Layer 21 of a small transformer language model trained on English Wikipedia (24 layers, counted from 0, width 64).
In attention head 2, each number of a token's query is one row of weights dot the token's vector x. The head spreads its attention over the tokens so far by the softmax of query dot key.

Query weights of the head. A number n stands for (n - 500) times 0.00062.
q0: 681 394 458 556 447 526 655 474 436 465 538 489 499 595 459 492 479 502 413 441 430 458 631 539 484 564 496 506 460 349 563 339 615 717 593 442 364 456 447 552 529 693 572 451 540 299 462 418 539 400 578 479 521 388 451 479 534 444 432 477 498 502 489 477
q1: 451 327 473 527 474 495 488 502 389 546 504 335 407 626 556 561 429 555 452 400 392 391 646 561 511 509 352 507 411 400 475 460 355 367 450 441 329 384 731 411 417 540 611 279 487 612 523 612 584 487 702 502 583 424 404 418 458 544 453 469 466 608 673 556
q2: 379 562 376 449 501 439 527 621 341 510 450 486 572 430 572 504 569 382 623 473 498 449 495 452 483 496 478 425 490 583 476 329 428 460 547 497 513 577 617 507 731 497 454 625 373 507 511 557 386 514 453 559 471 500 600 638 595 465 681 419 594 546 686 476
q3: 381 478 466 599 451 400 526 428 510 540 498 474 484 579 583 423 450 571 475 539 561 342 535 571 555 491 472 537 421 441 536 490 565 542 564 376 475 605 652 598 671 599 439 388 667 502 649 325 394 481 645 479 555 411 411 681 463 792 435 509 603 550 567 422
q4: 536 473 586 557 321 490 549 548 516 358 461 552 424 466 509 489 403 452 573 599 650 562 799 604 542 505 504 408 433 605 454 572 594 577 591 478 410 537 620 555 524 532 497 425 531 486 418 282 485 425 413 634 524 540 603 405 341 311 504 419 621 430 371 503
q5: 335 333 575 563 596 413 488 372 525 634 740 534 475 490 303 429 594 348 431 571 353 545 494 307 387 507 519 560 522 454 612 561 395 460 450 437 489 524 444 322 407 511 544 551 477 496 284 746 558 612 517 623 523 459 252 381 548 424 555 591 407 417 422 593
q6: 464 395 478 550 540 475 722 591 567 491 503 545 432 538 614 459 539 746 384 523 562 499 454 464 490 615 679 405 565 477 448 502 706 624 480 439 512 427 427 463 374 462 397 436 430 530 573 428 364 348 430 261 284 344 676 602 562 186 397 498 581 443 456 409
q7: 419 425 434 514 606 563 439 337 618 377 283 507 453 573 622 482 482 569 674 563 698 525 514 638 311 539 422 475 459 489 468 500 439 428 630 432 483 629 421 471 614 375 483 615 447 514 382 508 439 341 425 484 535 542 746 440 360 612 478 423 539 604 414 687
q8: 518 481 488 425 639 438 486 487 430 406 288 446 463 676 639 493 480 702 638 558 607 448 416 454 522 591 403 435 541 479 417 531 494 496 333 635 600 504 426 611 445 514 441 569 423 421 732 456 493 559 595 566 574 457 607 670 467 350 433 519 560 494 534 528
q9: 585 595 583 421 573 549 477 490 397 255 342 644 621 508 519 558 681 508 731 536 904 349 679 571 232 610 521 368 502 505 245 399 509 494 459 774 423 642 459 544 520 455 401 699 579 386 485 340 359 542 448 624 568 699 632 405 454 490 777 482 592 380 457 438
q10: 604 504 570 312 653 608 587 318 541 414 455 447 700 726 627 478 551 484 443 510 378 633 376 624 242 525 590 375 582 424 612 657 554 472 669 463 493 628 375 312 716 359 412 641 618 498 517 617 398 376 411 423 540 525 716 526 475 239 460 537 436 419 317 742
q11: 650 346 713 449 583 515 410 285 454 372 480 586 486 553 411 464 437 442 471 391 601 488 682 604 364 650 459 343 428 475 225 529 557 653 602 420 661 507 490 725 563 363 593 506 707 531 521 450 506 332 591 386 558 691 659 425 497 744 762 265 367 375 292 362
q12: 434 326 442 696 334 598 437 598 557 622 517 282 371 398 427 594 391 563 580 503 284 372 620 716 392 512 546 569 454 487 770 567 507 330 559 239 312 519 486 665 380 392 661 323 544 492 293 628 439 657 594 465 394 398 407 353 306 769 227 469 723 768 340 435
q13: 348 330 514 654 570 613 571 433 504 707 491 242 653 410 413 567 331 438 397 306 392 565 265 551 605 484 473 563 386 443 631 647 475 218 475 396 490 317 500 524 536 455 642 491 593 746 456 348 698 482 546 498 559 632 672 227 494 604 447 657 395 270 616 393
q14: 376 549 648 454 458 489 381 340 408 484 441 361 572 535 403 403 737 348 405 468 235 461 310 604 362 638 614 234 606 299 403 537 421 472 553 380 761 849 209 406 525 452 381 661 629 323 463 452 551 503 369 319 418 452 516 618 530 712 511 120 471 559 309 683
q15: 587 443 671 546 482 638 576 491 369 464 441 503 256 655 477 630 422 627 505 458 709 414 742 503 289 551 272 422 685 597 471 540 575 554 512 552 788 430 600 544 464 536 681 262 563 419 652 452 298 378 726 461 606 440 627 381 572 626 912 480 294 576 365 418
q16: 484 513 701 561 441 519 264 366 224 549 441 666 314 451 570 660 461 547 552 705 848 271 900 635 347 684 579 290 553 529 455 189 541 629 603 825 563 757 499 270 425 270 143 483 727 244 614 660 234 584 644 697 782 555 507 294 389 749 771 386 210 615 392 652
q17: 508 546 397 716 553 490 360 387 640 769 556 536 545 309 373 460 351 591 431 414 459 687 255 462 571 511 273 636 446 656 363 718 474 465 553 542 491 386 618 518 660 406 499 596 454 395 412 218 310 471 672 376 460 613 430 260 608 560 458 703 407 442 471 338
q18: 548 134 516 554 332 243 549 552 569 876 379 435 252 501 344 474 539 578 430 230 357 347 493 395 439 729 566 507 430 453 580 454 674 397 473 527 603 319 387 469 367 520 466 333 660 428 378 778 586 523 475 499 401 633 505 322 454 500 443 589 574 495 696 331
q19: 584 492 473 305 359 296 540 455 635 643 701 482 734 501 512 391 557 523 385 549 462 513 451 468 668 409 656 578 464 683 696 704 377 395 443 684 472 488 445 490 527 356 644 569 551 362 463 644 380 796 661 452 458 447 484 558 39 342 430 656 424 496 585 832
q20: 524 81 487 519 604 502 479 452 593 393 459 526 638 392 487 591 451 469 582 445 548 443 582 503 269 442 790 403 398 576 138 440 490 398 468 783 707 578 358 571 383 371 492 686 684 757 309 522 594 531 233 436 510 325 524 598 424 631 515 192 570 398 479 675
q21: 696 565 527 485 802 413 605 520 534 473 362 378 337 635 546 352 474 504 707 422 466 568 552 386 556 472 364 661 663 625 311 643 632 588 596 482 250 446 508 735 604 471 415 399 543 562 534 268 346 380 595 422 410 548 572 494 392 417 404 617 727 598 296 214
q22: 435 304 751 375 403 525 360 444 270 452 561 323 588 409 366 383 661 388 403 662 535 693 570 642 388 426 856 531 595 424 637 508 486 192 337 602 407 591 393 217 512 457 481 669 504 589 577 606 827 543 573 561 502 735 605 566 509 866 631 260 654 613 463 494
q23: 376 799 541 421 806 616 416 495 268 385 685 642 268 568 317 449 707 432 431 411 551 573 535 471 485 484 842 604 712 328 602 653 429 422 552 612 604 446 428 387 458 445 366 738 604 324 619 602 874 584 537 399 481 572 756 457 621 515 845 780 606 627 554 409
q24: 601 483 632 375 478 501 350 402 514 234 455 646 658 494 536 467 635 501 629 339 646 562 416 530 502 359 592 852 499 333 421 335 406 382 618 649 522 613 616 379 606 329 755 790 447 461 466 253 616 630 326 430 696 571 429 795 634 448 624 520 350 337 660 430
q25: 373 605 548 610 577 459 438 456 445 508 523 168 650 428 593 379 506 524 419 594 394 585 336 303 600 777 25 615 494 388 240 568 657 861 390 518 414 401 260 499 459 515 471 522 549 483 422 305 459 482 688 243 568 691 488 213 554 493 520 475 314 287 550 349
q26: 496 765 675 370 385 447 603 482 498 355 613 375 404 722 696 726 542 728 396 520 478 512 504 502 293 742 572 248 507 492 447 402 526 660 410 441 542 473 350 473 407 549 541 686 483 510 611 560 376 617 472 416 463 621 556 702 653 469 309 477 475 371 686 640
q27: 392 565 311 413 825 313 298 344 410 552 393 381 619 447 282 365 538 438 456 437 496 552 400 467 514 675 459 502 567 512 648 514 468 362 544 417 491 565 601 456 501 491 298 512 570 347 623 375 449 508 516 609 406 407 509 405 543 497 268 520 467 345 716 346
q28: 513 355 337 784 198 742 556 408 380 655 477 495 349 547 343 345 304 475 336 658 490 422 380 273 464 447 421 491 577 276 599 322 571 697 576 564 485 593 478 164 602 336 605 709 635 435 560 439 384 335 457 457 653 741 281 529 326 777 589 506 360 489 433 591
q29: 336 490 506 530 421 311 615 471 324 378 525 694 442 565 818 609 584 274 542 495 501 604 463 581 568 426 393 459 447 424 344 583 429 715 464 376 488 689 231 742 111 679 583 436 470 365 417 388 529 400 574 491 766 495 579 643 435 476 659 585 612 528 400 432
q30: 393 747 513 669 604 727 586 252 528 748 303 260 658 424 535 581 737 593 546 363 604 481 332 488 679 621 598 560 719 575 462 634 553 495 391 583 505 58 688 506 503 666 753 563 423 417 715 345 539 607 352 538 273 307 398 639 538 597 637 604 456 504 563 281
q31: 729 544 433 440 687 597 440 498 502 564 621 648 652 403 767 369 631 457 628 519 507 384 318 651 520 351 512 317 396 639 519 466 359 569 604 308 495 691 446 452 389 540 382 599 554 512 385 635 546 680 474 618 383 676 723 362 497 384 521 437 498 744 623 483

Each question shows a short text with each token's key, already scaled and adjusted for position as the last token sees it. A number n stands for (n - 500) times 0.0022.

Then comes the last token's vector x. A number n stands for (n - 500) times 0.013.

0 "et": 500 395 538 496 510 431 474 509 580 505 470 562 499 619 438 529 351 633 665 398 477 508 703 525 486 459 516 541 644 394 500 486
1 "t": 563 485 504 468 469 431 489 564 541 533 502 553 530 585 467 464 350 638 675 407 491 517 670 565 423 436 517 586 638 426 446 545
2 "e": 582 525 497 487 523 500 477 515 539 510 487 514 577 576 450 507 301 665 653 444 518 506 657 566 370 448 535 507 611 400 500 486
3 ",": 548 522 547 551 486 489 512 365 534 484 321 521 505 703 244 504 221 701 608 542 518 550 570 480 468 498 546 421 553 389 641 456
4 " ": 492 483 505 553 458 497 503 452 474 555 411 542 452 567 327 497 292 699 593 495 487 510 487 519 558 443 480 599 569 523 471 540
x: 473 587 384 633 578 419 574 350 576 439 446 301 473 606 415 630 341 518 600 359 397 496 541 604 540 507 334 509 225 593 717 615 484 408 621 560 509 498 380 527 501 534 560 561 409 498 420 417 504 561 355 523 425 549 499 429 387 415 490 702 438 472 708 249
Which two tokens does the last token look at most, in order? 3 ",", 4 " "

0 "c": 560 422 608 462 483 540 423 488 459 457 496 543 522 563 418 546 372 705 667 496 519 482 627 546 496 418 447 517 608 387 511 540
1 "es": 541 419 566 565 510 490 520 527 565 529 493 456 525 541 436 445 337 600 576 445 563 539 609 448 422 423 493 564 505 435 519 470
2 " wh": 533 462 540 520 458 462 509 450 500 425 439 487 472 585 252 519 298 703 466 494 528 581 589 563 523 421 505 345 622 455 493 498
3 "ich": 508 434 521 560 436 490 495 412 461 422 438 466 523 666 350 416 264 750 550 588 518 652 614 603 560 355 403 513 512 394 544 566
4 " ": 519 527 511 569 488 480 545 451 487 578 418 540 494 503 327 477 286 671 556 495 474 531 468 516 541 391 462 584 513 516 414 549
x: 457 622 396 598 615 467 667 365 506 417 490 371 545 554 458 573 396 505 544 341 415 488 498 500 518 522 327 574 294 566 713 652 471 432 562 643 592 533 406 503 502 485 557 599 502 388 531 352 471 582 366 478 452 540 524 429 490 367 493 770 457 435 798 265
Which two tokens does the last token look at most, in order? 3 "ich", 4 " "

0 "ed": 501 453 480 489 507 463 481 537 523 518 449 500 506 584 424 425 294 631 567 373 498 528 651 621 433 429 524 548 587 421 552 537
1 " the": 525 491 513 534 486 528 454 416 452 415 447 505 479 674 369 530 345 790 608 516 557 499 578 591 562 479 508 435 630 364 542 519
2 " r": 538 540 499 568 502 489 580 493 490 480 484 383 455 563 370 560 448 620 666 491 564 570 597 538 483 399 481 435 532 437 391 572
3 "um": 475 633 505 531 450 480 550 534 520 528 546 510 605 457 483 502 377 670 598 440 629 529 612 554 578 281 551 491 583 520 477 592
4 "or": 454 499 570 448 541 476 492 526 544 493 577 469 571 667 485 394 317 632 593 404 549 519 610 582 501 417 505 467 595 484 485 497
x: 417 440 501 359 494 457 466 525 509 456 768 652 484 685 380 450 474 436 448 469 502 471 369 321 722 484 341 635 422 529 531 531 564 510 428 557 371 427 507 675 534 622 559 481 266 617 517 450 715 628 431 425 444 479 555 449 369 433 414 717 642 382 697 399
To which token does the last token give the most attention? 1 " the"

0 "r": 517 388 483 485 476 459 535 505 522 570 571 553 482 610 490 567 461 601 721 419 479 473 699 654 340 430 630 436 681 422 526 521
1 "ed": 562 505 467 462 480 473 475 520 506 507 463 514 501 546 452 447 383 692 626 420 537 514 705 646 456 418 540 496 635 438 492 564
2 " th": 504 479 512 609 516 468 530 441 487 488 454 500 484 608 294 523 391 739 593 557 536 551 687 725 449 400 524 439 520 487 430 484
3 "ou": 486 491 458 558 477 484 541 423 581 528 450 461 448 431 395 519 325 595 438 586 602 560 597 512 499 310 533 364 451 386 473 398
4 "s": 556 496 423 483 476 438 574 531 520 507 474 473 506 514 438 465 325 589 494 420 625 627 535 583 561 311 552 456 481 530 453 550
x: 608 535 483 375 597 515 586 428 564 516 456 664 335 355 441 642 430 444 386 295 399 546 419 454 582 437 586 629 508 214 648 572 625 445 560 540 492 368 595 523 541 737 611 488 283 591 467 546 518 565 306 455 564 474 444 523 539 395 518 645 582 334 620 387
Which token does the last token look at most, and with what share of its attention? 2 " th", with about 30%

0 "it": 510 392 539 496 459 460 497 506 535 527 489 566 470 605 471 526 427 592 665 409 493 538 754 590 491 362 537 464 693 394 474 540
1 " B": 501 467 584 537 494 499 527 420 505 500 510 545 481 543 428 479 386 635 612 468 524 447 619 565 522 390 599 500 576 384 418 505
2 "l": 431 515 514 567 446 490 575 428 432 446 503 455 546 476 466 539 409 581 578 593 545 436 618 632 487 326 526 419 477 491 470 556
3 "an": 509 528 452 509 548 506 549 494 615 507 545 486 464 468 575 480 461 499 535 595 541 486 700 486 459 384 565 416 491 479 463 511
4 "c": 434 503 441 535 496 492 536 493 554 520 499 576 479 431 509 554 453 552 527 505 579 474 605 541 624 295 504 509 528 536 389 580
x: 528 549 395 407 496 517 561 374 498 508 686 336 412 519 402 246 341 568 512 351 276 534 325 416 717 444 622 522 463 444 576 595 555 575 645 528 525 443 529 510 580 459 483 407 204 641 598 438 497 590 357 501 716 621 455 413 563 379 411 572 669 439 535 549
To which token does the last token give the most attention? 1 " B"

0 " and": 433 488 542 507 503 491 492 435 475 465 404 464 596 652 258 439 212 728 595 503 561 619 566 496 432 452 529 396 571 411 548 510
1 " re": 525 414 525 452 522 415 628 628 594 606 604 570 522 559 413 488 315 616 641 417 530 595 516 554 400 396 540 457 582 443 433 645
2 "-": 555 511 501 539 558 471 495 578 539 607 486 583 605 528 442 398 312 690 615 364 517 509 517 608 480 445 527 510 494 527 378 649
3 "d": 570 501 509 574 508 457 495 587 552 590 542 522 533 529 470 416 398 620 588 379 540 468 595 646 429 316 563 503 468 487 390 654
4 "es": 462 599 497 541 583 478 616 622 637 625 602 539 371 471 510 547 442 586 551 377 658 471 658 571 384 454 595 411 570 516 524 605
x: 374 653 655 670 566 488 621 431 599 373 400 507 579 354 393 313 310 502 433 385 330 604 341 472 781 479 439 691 533 600 483 570 531 467 595 464 425 399 500 488 403 635 559 627 548 556 574 469 531 524 357 394 398 495 436 581 597 626 245 604 504 399 656 481
To which token does the last token give the most attention? 0 " and"

0 ".": 514 453 554 458 429 551 479 436 449 496 292 486 559 658 229 367 148 778 619 422 445 596 504 510 579 463 465 526 621 418 610 422
1 " c": 507 526 580 513 440 575 441 419 450 430 443 454 517 525 412 562 361 709 628 440 532 463 617 617 561 293 488 433 634 409 415 556
2 ".": 468 541 602 522 426 463 486 477 486 485 449 413 635 605 413 326 217 713 493 510 574 527 558 556 644 383 461 443 549 561 517 518
3 " ": 482 490 553 519 465 503 504 433 522 540 440 567 475 521 363 485 301 730 588 531 428 496 494 523 569 439 462 604 550 558 422 498
4 "6": 552 435 570 548 374 530 504 359 400 478 279 499 593 703 259 449 191 680 606 521 433 466 437 593 587 453 579 523 434 466 706 489
x: 523 565 476 459 557 519 572 452 567 527 611 365 457 471 486 604 561 523 347 497 543 438 573 343 491 587 656 593 324 394 725 575 371 531 473 480 152 431 456 564 446 586 427 601 498 522 387 493 524 394 560 532 558 487 468 420 551 442 467 617 603 494 634 147
To which token does the last token give the most attention? 4 "6"

0 " |": 489 476 527 511 501 605 458 456 347 422 336 402 647 689 211 389 139 843 666 495 437 557 425 530 506 430 457 564 499 427 604 575
1 " ": 532 495 505 549 460 643 486 416 398 427 408 473 573 534 300 468 253 809 630 470 456 480 517 512 546 378 411 551 572 473 466 525
2 " |": 472 502 477 507 468 597 447 437 349 420 323 388 644 662 262 425 154 797 645 522 453 528 374 490 515 445 472 571 417 483 591 586
3 " ": 496 543 414 490 418 608 536 426 429 437 398 488 570 480 337 471 319 785 643 474 433 461 516 474 539 401 429 526 583 523 455 541
4 " |": 508 486 475 485 430 589 478 432 388 399 334 397 651 676 286 447 176 761 651 539 471 516 345 462 511 435 463 561 384 494 593 592
x: 374 471 411 518 477 337 389 428 537 480 395 477 462 497 522 291 489 531 518 357 654 485 462 484 466 565 669 646 443 350 528 422 427 403 587 560 174 469 362 594 721 525 531 547 466 492 452 408 564 611 476 551 696 564 473 482 594 531 495 620 509 377 596 230
Which token does the last token look at most, and with what share of its attention? 0 " |", with about 50%

0 "N": 558 454 480 505 547 526 447 455 490 443 438 434 600 639 413 460 348 600 732 521 460 436 695 488 521 414 548 492 506 378 547 529
1 "o": 504 536 412 531 534 530 538 520 576 431 515 452 548 580 447 508 442 620 676 522 529 581 666 473 468 375 540 466 443 497 444 535
2 ".": 534 568 556 578 410 467 540 480 542 465 467 484 592 569 368 427 188 734 556 464 595 558 534 495 542 386 513 448 582 565 480 453
3 " ": 473 484 536 499 406 553 516 441 466 478 411 516 536 574 341 500 233 741 654 504 470 507 470 486 526 451 460 535 579 591 448 479
4 "3": 547 463 532 550 369 546 495 318 413 472 255 525 580 671 278 496 235 678 636 468 454 485 504 568 565 467 606 488 514 476 700 454
x: 588 486 405 486 559 557 586 350 650 599 604 439 445 453 412 581 593 520 470 505 488 502 557 409 592 681 572 567 380 331 664 531 409 540 462 361 221 434 466 517 453 588 448 591 557 529 436 398 547 450 615 560 631 386 460 432 464 400 449 577 565 498 711 141
To which token does the last token give the most attention? 4 "3"

0 " ": 519 464 527 481 491 586 438 484 432 457 433 529 560 610 368 488 266 823 659 453 513 460 514 496 550 402 405 587 581 464 445 559
1 "4": 494 515 482 469 494 668 423 372 382 437 297 519 628 695 232 513 211 755 640 454 444 449 493 584 586 437 585 486 490 451 666 445
2 "7": 484 504 465 388 428 592 545 459 427 515 329 568 511 582 283 472 200 656 665 469 422 550 467 599 622 387 596 550 487 467 632 529
3 " G": 500 513 460 520 461 588 515 377 392 400 432 536 481 598 378 506 422 688 685 492 466 527 563 618 555 472 600 497 593 421 403 519
4 "e": 477 539 518 503 495 528 537 522 576 541 523 558 527 375 569 694 539 505 589 485 674 397 548 429 495 405 643 368 561 571 381 539
x: 442 510 452 656 366 422 595 573 552 709 648 413 496 367 468 289 366 420 437 286 420 496 341 372 463 363 501 664 460 426 596 472 465 454 566 461 559 302 534 394 739 478 506 506 828 393 455 522 628 519 536 457 543 506 519 479 641 521 505 584 571 494 566 725
Which two tokens does the last token look at most, in order? 1 "4", 0 " "

0 " ": 519 464 527 481 491 586 438 484 432 457 433 529 560 610 368 488 266 823 659 453 513 460 514 496 550 402 405 587 581 464 445 559
1 "us": 517 508 525 532 467 524 496 493 426 448 473 427 566 630 424 421 262 646 511 416 536 503 532 566 445 392 442 536 585 483 564 605
2 "er": 532 498 505 424 485 517 440 470 491 444 502 531 542 642 369 479 284 691 570 406 499 504 600 662 538 441 514 493 663 440 512 482
3 " a": 461 560 505 502 455 508 519 494 478 433 544 492 548 551 384 505 367 726 559 501 534 461 493 618 564 488 572 448 548 464 450 556
4 "c": 495 539 457 590 520 517 562 554 582 534 568 482 433 522 428 538 447 515 532 492 683 522 578 531 470 328 476 343 518 439 412 511
x: 563 623 456 531 595 696 551 595 647 509 629 470 465 746 477 229 233 495 473 388 269 611 345 437 561 503 406 737 555 473 485 612 534 466 650 509 521 327 534 453 354 502 576 622 500 540 445 386 579 469 393 414 680 594 545 554 440 453 495 609 585 535 606 363
Which two tokens does the last token look at most, in order? 2 "er", 0 " "

0 " and": 433 488 542 507 503 491 492 435 475 465 404 464 596 652 258 439 212 728 595 503 561 619 566 496 432 452 529 396 571 411 548 510
1 " K": 507 471 530 551 521 528 495 424 431 456 462 505 530 650 374 434 381 635 594 449 454 509 595 568 552 522 584 544 584 454 492 531
2 "il": 475 524 416 436 463 483 531 508 527 486 547 502 434 454 553 505 435 554 649 501 532 493 694 578 614 360 530 536 548 482 440 588
3 "m": 565 484 532 537 499 490 650 407 516 477 474 572 528 556 474 550 447 653 637 511 568 502 591 558 502 434 610 528 600 502 517 496
4 "ain": 449 511 474 519 553 501 524 490 514 493 439 500 513 626 513 480 374 573 718 492 508 549 574 495 565 528 495 539 572 473 538 497
x: 363 487 414 382 583 609 400 608 603 536 666 462 522 296 399 426 627 544 611 471 319 458 487 308 865 547 623 625 328 518 573 495 544 562 566 603 427 491 526 669 687 570 502 528 355 508 520 514 564 412 532 481 522 579 512 406 520 417 322 532 743 444 575 444
To which token does the last token give the most attention? 0 " and"

0 "er": 481 398 515 475 492 457 500 532 516 490 519 555 539 685 367 536 309 703 699 431 476 549 663 621 439 487 526 524 682 413 490 479
1 "v": 568 480 549 508 459 454 504 558 512 500 517 490 571 670 485 493 420 632 689 423 559 574 750 629 393 416 538 465 632 453 434 577
2 "ic": 559 549 508 519 479 473 499 540 513 504 451 539 486 655 481 537 341 602 734 450 542 600 657 535 491 415 530 429 713 434 440 519
3 "e": 535 545 535 497 497 520 480 503 513 511 468 539 540 672 405 485 274 697 653 457 533 537 587 564 458 528 556 590 585 412 555 468
4 " of": 463 530 542 497 518 518 535 472 574 518 464 487 465 668 322 544 316 664 632 458 583 533 612 514 428 555 632 387 655 425 572 543
x: 443 532 423 582 534 494 513 450 623 544 434 588 547 553 381 553 370 432 525 346 572 596 397 424 844 386 440 623 554 497 505 612 472 501 582 410 262 380 609 619 680 536 529 629 466 542 358 535 559 507 389 431 422 286 529 522 364 401 334 532 334 420 645 380
To which token does the last token give the most attention? 3 "e"

0 " a": 525 449 520 488 498 534 522 491 480 464 552 506 530 569 394 501 391 739 555 485 558 457 483 637 574 480 600 455 538 464 469 600
1 " c": 546 530 572 521 490 546 441 457 480 487 495 467 533 514 478 578 486 659 634 446 608 453 629 597 538 288 516 399 585 414 379 603
2 "op": 508 541 522 546 452 482 486 569 509 472 535 524 521 547 524 497 454 625 557 500 654 472 570 590 659 394 414 502 556 496 387 630
3 "y": 525 497 458 586 489 478 512 433 513 416 569 468 568 586 391 450 360 667 509 558 566 519 587 561 607 343 552 519 468 373 430 386
4 "r": 427 479 536 484 555 452 489 544 549 607 587 510 494 581 530 523 492 513 665 440 558 477 615 550 507 425 624 378 567 407 475 486
x: 555 510 616 512 582 649 541 525 574 376 636 478 506 558 297 452 327 407 450 383 561 551 457 335 498 327 563 701 303 481 530 650 590 578 499 531 375 437 562 404 742 626 631 477 340 591 496 494 612 567 644 401 434 296 423 438 378 484 512 767 532 446 518 394
Which token does the last token look at most, and with what share of its attention? 3 "y", with about 80%

0 "p": 519 443 553 480 443 458 586 453 558 479 558 563 432 508 523 547 474 598 699 442 638 466 705 565 491 392 508 447 652 418 470 469
1 "l": 536 466 550 516 490 440 625 499 549 512 621 543 488 565 483 537 447 526 664 448 527 527 628 605 409 430 543 388 610 537 421 521
2 "is": 559 561 537 520 511 472 589 520 578 558 554 500 463 483 535 496 494 560 649 465 574 518 667 526 395 333 498 405 602 533 496 502
3 "he": 419 625 467 520 411 469 424 505 472 436 592 553 640 537 463 504 298 715 538 461 492 510 645 632 519 365 458 505 578 452 432 485
4 "d": 527 541 474 509 544 497 509 517 515 567 419 495 409 602 337 456 293 600 532 408 488 594 582 687 461 454 576 507 486 460 592 481
x: 456 610 416 478 521 372 432 533 560 456 580 654 392 501 358 673 359 526 520 414 364 563 540 322 861 542 580 589 597 483 581 535 481 394 552 474 376 399 387 563 559 769 594 654 389 476 402 448 605 614 565 506 387 409 355 470 384 543 348 544 569 416 589 327
To which token does the last token give the most attention? 4 "d"

0 "p": 519 443 553 480 443 458 586 453 558 479 558 563 432 508 523 547 474 598 699 442 638 466 705 565 491 392 508 447 652 418 470 469
1 "ow": 548 489 607 555 474 430 531 517 555 557 535 527 497 554 414 432 400 640 616 390 512 667 604 630 531 379 501 440 613 497 392 533
2 "er": 563 526 503 484 497 471 469 474 510 455 484 491 536 639 371 504 281 692 637 408 487 549 674 618 438 432 478 521 694 402 501 451
3 "ing": 515 511 472 486 509 520 496 480 586 490 464 478 485 624 398 487 286 595 538 408 559 559 640 594 437 445 530 470 538 437 562 439
4 " the": 479 521 471 489 477 502 509 435 481 411 471 495 472 678 373 505 346 776 624 504 568 525 581 585 554 489 521 443 615 378 532 532
x: 458 485 470 526 597 379 521 406 665 434 324 534 519 704 394 511 422 578 475 214 567 499 405 440 837 459 626 749 449 606 518 425 379 391 581 557 370 480 624 612 505 503 519 498 406 623 381 473 556 607 443 470 481 302 523 515 454 401 362 503 418 414 686 500
Which two tokens does the last token look at most, in order? 4 " the", 3 "ing"

0 " and": 433 488 542 507 503 491 492 435 475 465 404 464 596 652 258 439 212 728 595 503 561 619 566 496 432 452 529 396 571 411 548 510
1 " l": 498 523 555 471 450 490 540 445 478 441 472 473 492 549 391 536 374 629 533 488 521 499 580 680 460 380 463 424 568 488 531 602
2 "ong": 470 508 514 537 551 379 610 434 644 664 510 566 329 422 475 532 505 462 420 508 589 593 685 669 591 359 646 459 458 504 472 520
3 "it": 449 571 554 488 511 439 525 474 476 595 440 506 463 524 413 445 395 511 538 375 417 528 624 563 580 446 607 472 561 477 482 540
4 "ud": 404 571 495 553 523 479 493 589 494 589 421 526 609 480 480 454 354 563 609 390 477 519 538 590 502 425 598 456 576 504 420 590
x: 445 540 511 424 455 474 687 488 542 626 844 516 416 337 442 403 390 514 439 367 388 512 539 239 736 475 517 654 406 702 561 491 555 379 531 655 477 523 583 465 697 652 599 634 494 476 545 463 563 410 534 500 637 545 584 439 534 470 363 495 658 351 558 462
Which token does the last token look at most, and with what share of its attention? 0 " and", with about 90%

0 " s": 450 446 583 487 463 470 583 476 531 560 477 502 465 479 383 465 382 627 520 436 574 463 563 599 515 387 523 429 538 496 458 562
1 "end": 559 506 500 570 488 492 506 495 512 514 527 401 568 542 392 373 317 598 469 447 546 497 657 652 492 355 535 500 448 511 410 581
2 "s": 541 487 493 536 458 521 509 496 530 478 510 426 538 497 351 388 236 636 399 442 547 505 580 566 440 352 518 513 445 446 545 557
3 " c": 465 488 504 559 452 516 506 402 538 493 472 468 495 467 480 554 426 642 578 450 588 439 676 585 547 286 537 387 593 423 369 541
4 "e": 512 525 536 565 521 489 497 643 560 694 589 587 527 437 542 576 441 474 527 480 608 428 545 590 464 286 579 410 525 514 390 606
x: 324 482 587 521 376 563 692 503 544 489 705 471 571 707 454 434 392 621 439 397 468 683 318 285 468 419 383 661 445 470 638 533 511 466 703 533 552 310 528 469 622 665 594 565 706 381 423 484 640 514 513 610 549 464 565 412 522 466 535 684 597 535 666 414
To which token does the last token give the most attention? 2 "s"

0 " ": 519 464 527 481 491 586 438 484 432 457 433 529 560 610 368 488 266 823 659 453 513 460 514 496 550 402 405 587 581 464 445 559
1 "17": 464 491 452 461 488 641 454 461 393 447 357 522 609 684 237 480 183 723 645 511 443 482 468 617 558 443 567 469 500 422 585 468
2 " J": 558 513 469 514 444 556 601 482 487 433 500 498 459 504 429 544 491 610 699 522 612 601 470 532 513 404 637 444 502 547 410 524
3 "u": 517 544 420 498 474 546 596 563 547 490 584 623 446 499 594 587 537 566 592 478 602 535 602 552 533 466 568 416 641 611 418 562
4 "ly": 498 480 511 517 441 524 579 485 565 395 556 500 443 596 482 495 344 644 628 519 573 539 600 567 537 371 469 485 536 533 538 438
x: 544 434 347 735 493 262 490 555 557 551 528 622 580 408 325 390 628 593 540 543 405 447 411 490 629 516 454 722 647 539 575 517 501 572 506 461 451 514 328 634 506 609 461 559 310 606 326 428 608 759 435 665 490 632 388 438 358 581 471 710 668 445 478 491
Which two tokens does the last token look at most, in order? 1 "17", 0 " "

0 "le": 487 428 538 474 474 462 503 560 576 509 566 564 541 591 481 483 344 698 653 519 548 539 635 569 455 464 521 574 614 380 445 495
1 "ct": 565 492 576 523 494 486 460 468 530 494 526 498 507 650 444 547 392 638 671 403 525 507 675 636 455 372 518 492 653 477 494 486
2 "iv": 540 505 544 534 421 460 444 603 528 605 451 517 523 546 566 464 450 634 606 354 629 576 646 548 541 326 510 474 600 440 397 660
3 "el": 494 538 506 459 442 479 437 558 559 520 534 611 471 506 490 590 400 691 616 495 603 463 697 662 574 349 518 512 644 427 403 575
4 "y": 467 497 542 521 500 459 553 480 554 429 547 500 475 671 445 440 309 707 612 494 511 652 635 582 498 530 522 496 615 425 552 424
x: 419 490 420 556 551 367 534 486 607 543 506 671 641 434 388 606 494 636 519 491 412 542 484 379 901 595 393 796 508 558 507 522 429 543 462 458 392 384 499 606 547 568 553 624 309 577 380 546 494 534 416 474 344 494 513 513 275 510 398 648 681 415 567 475
Which token does the last token look at most, and with what share of its attention? 4 "y", with about 90%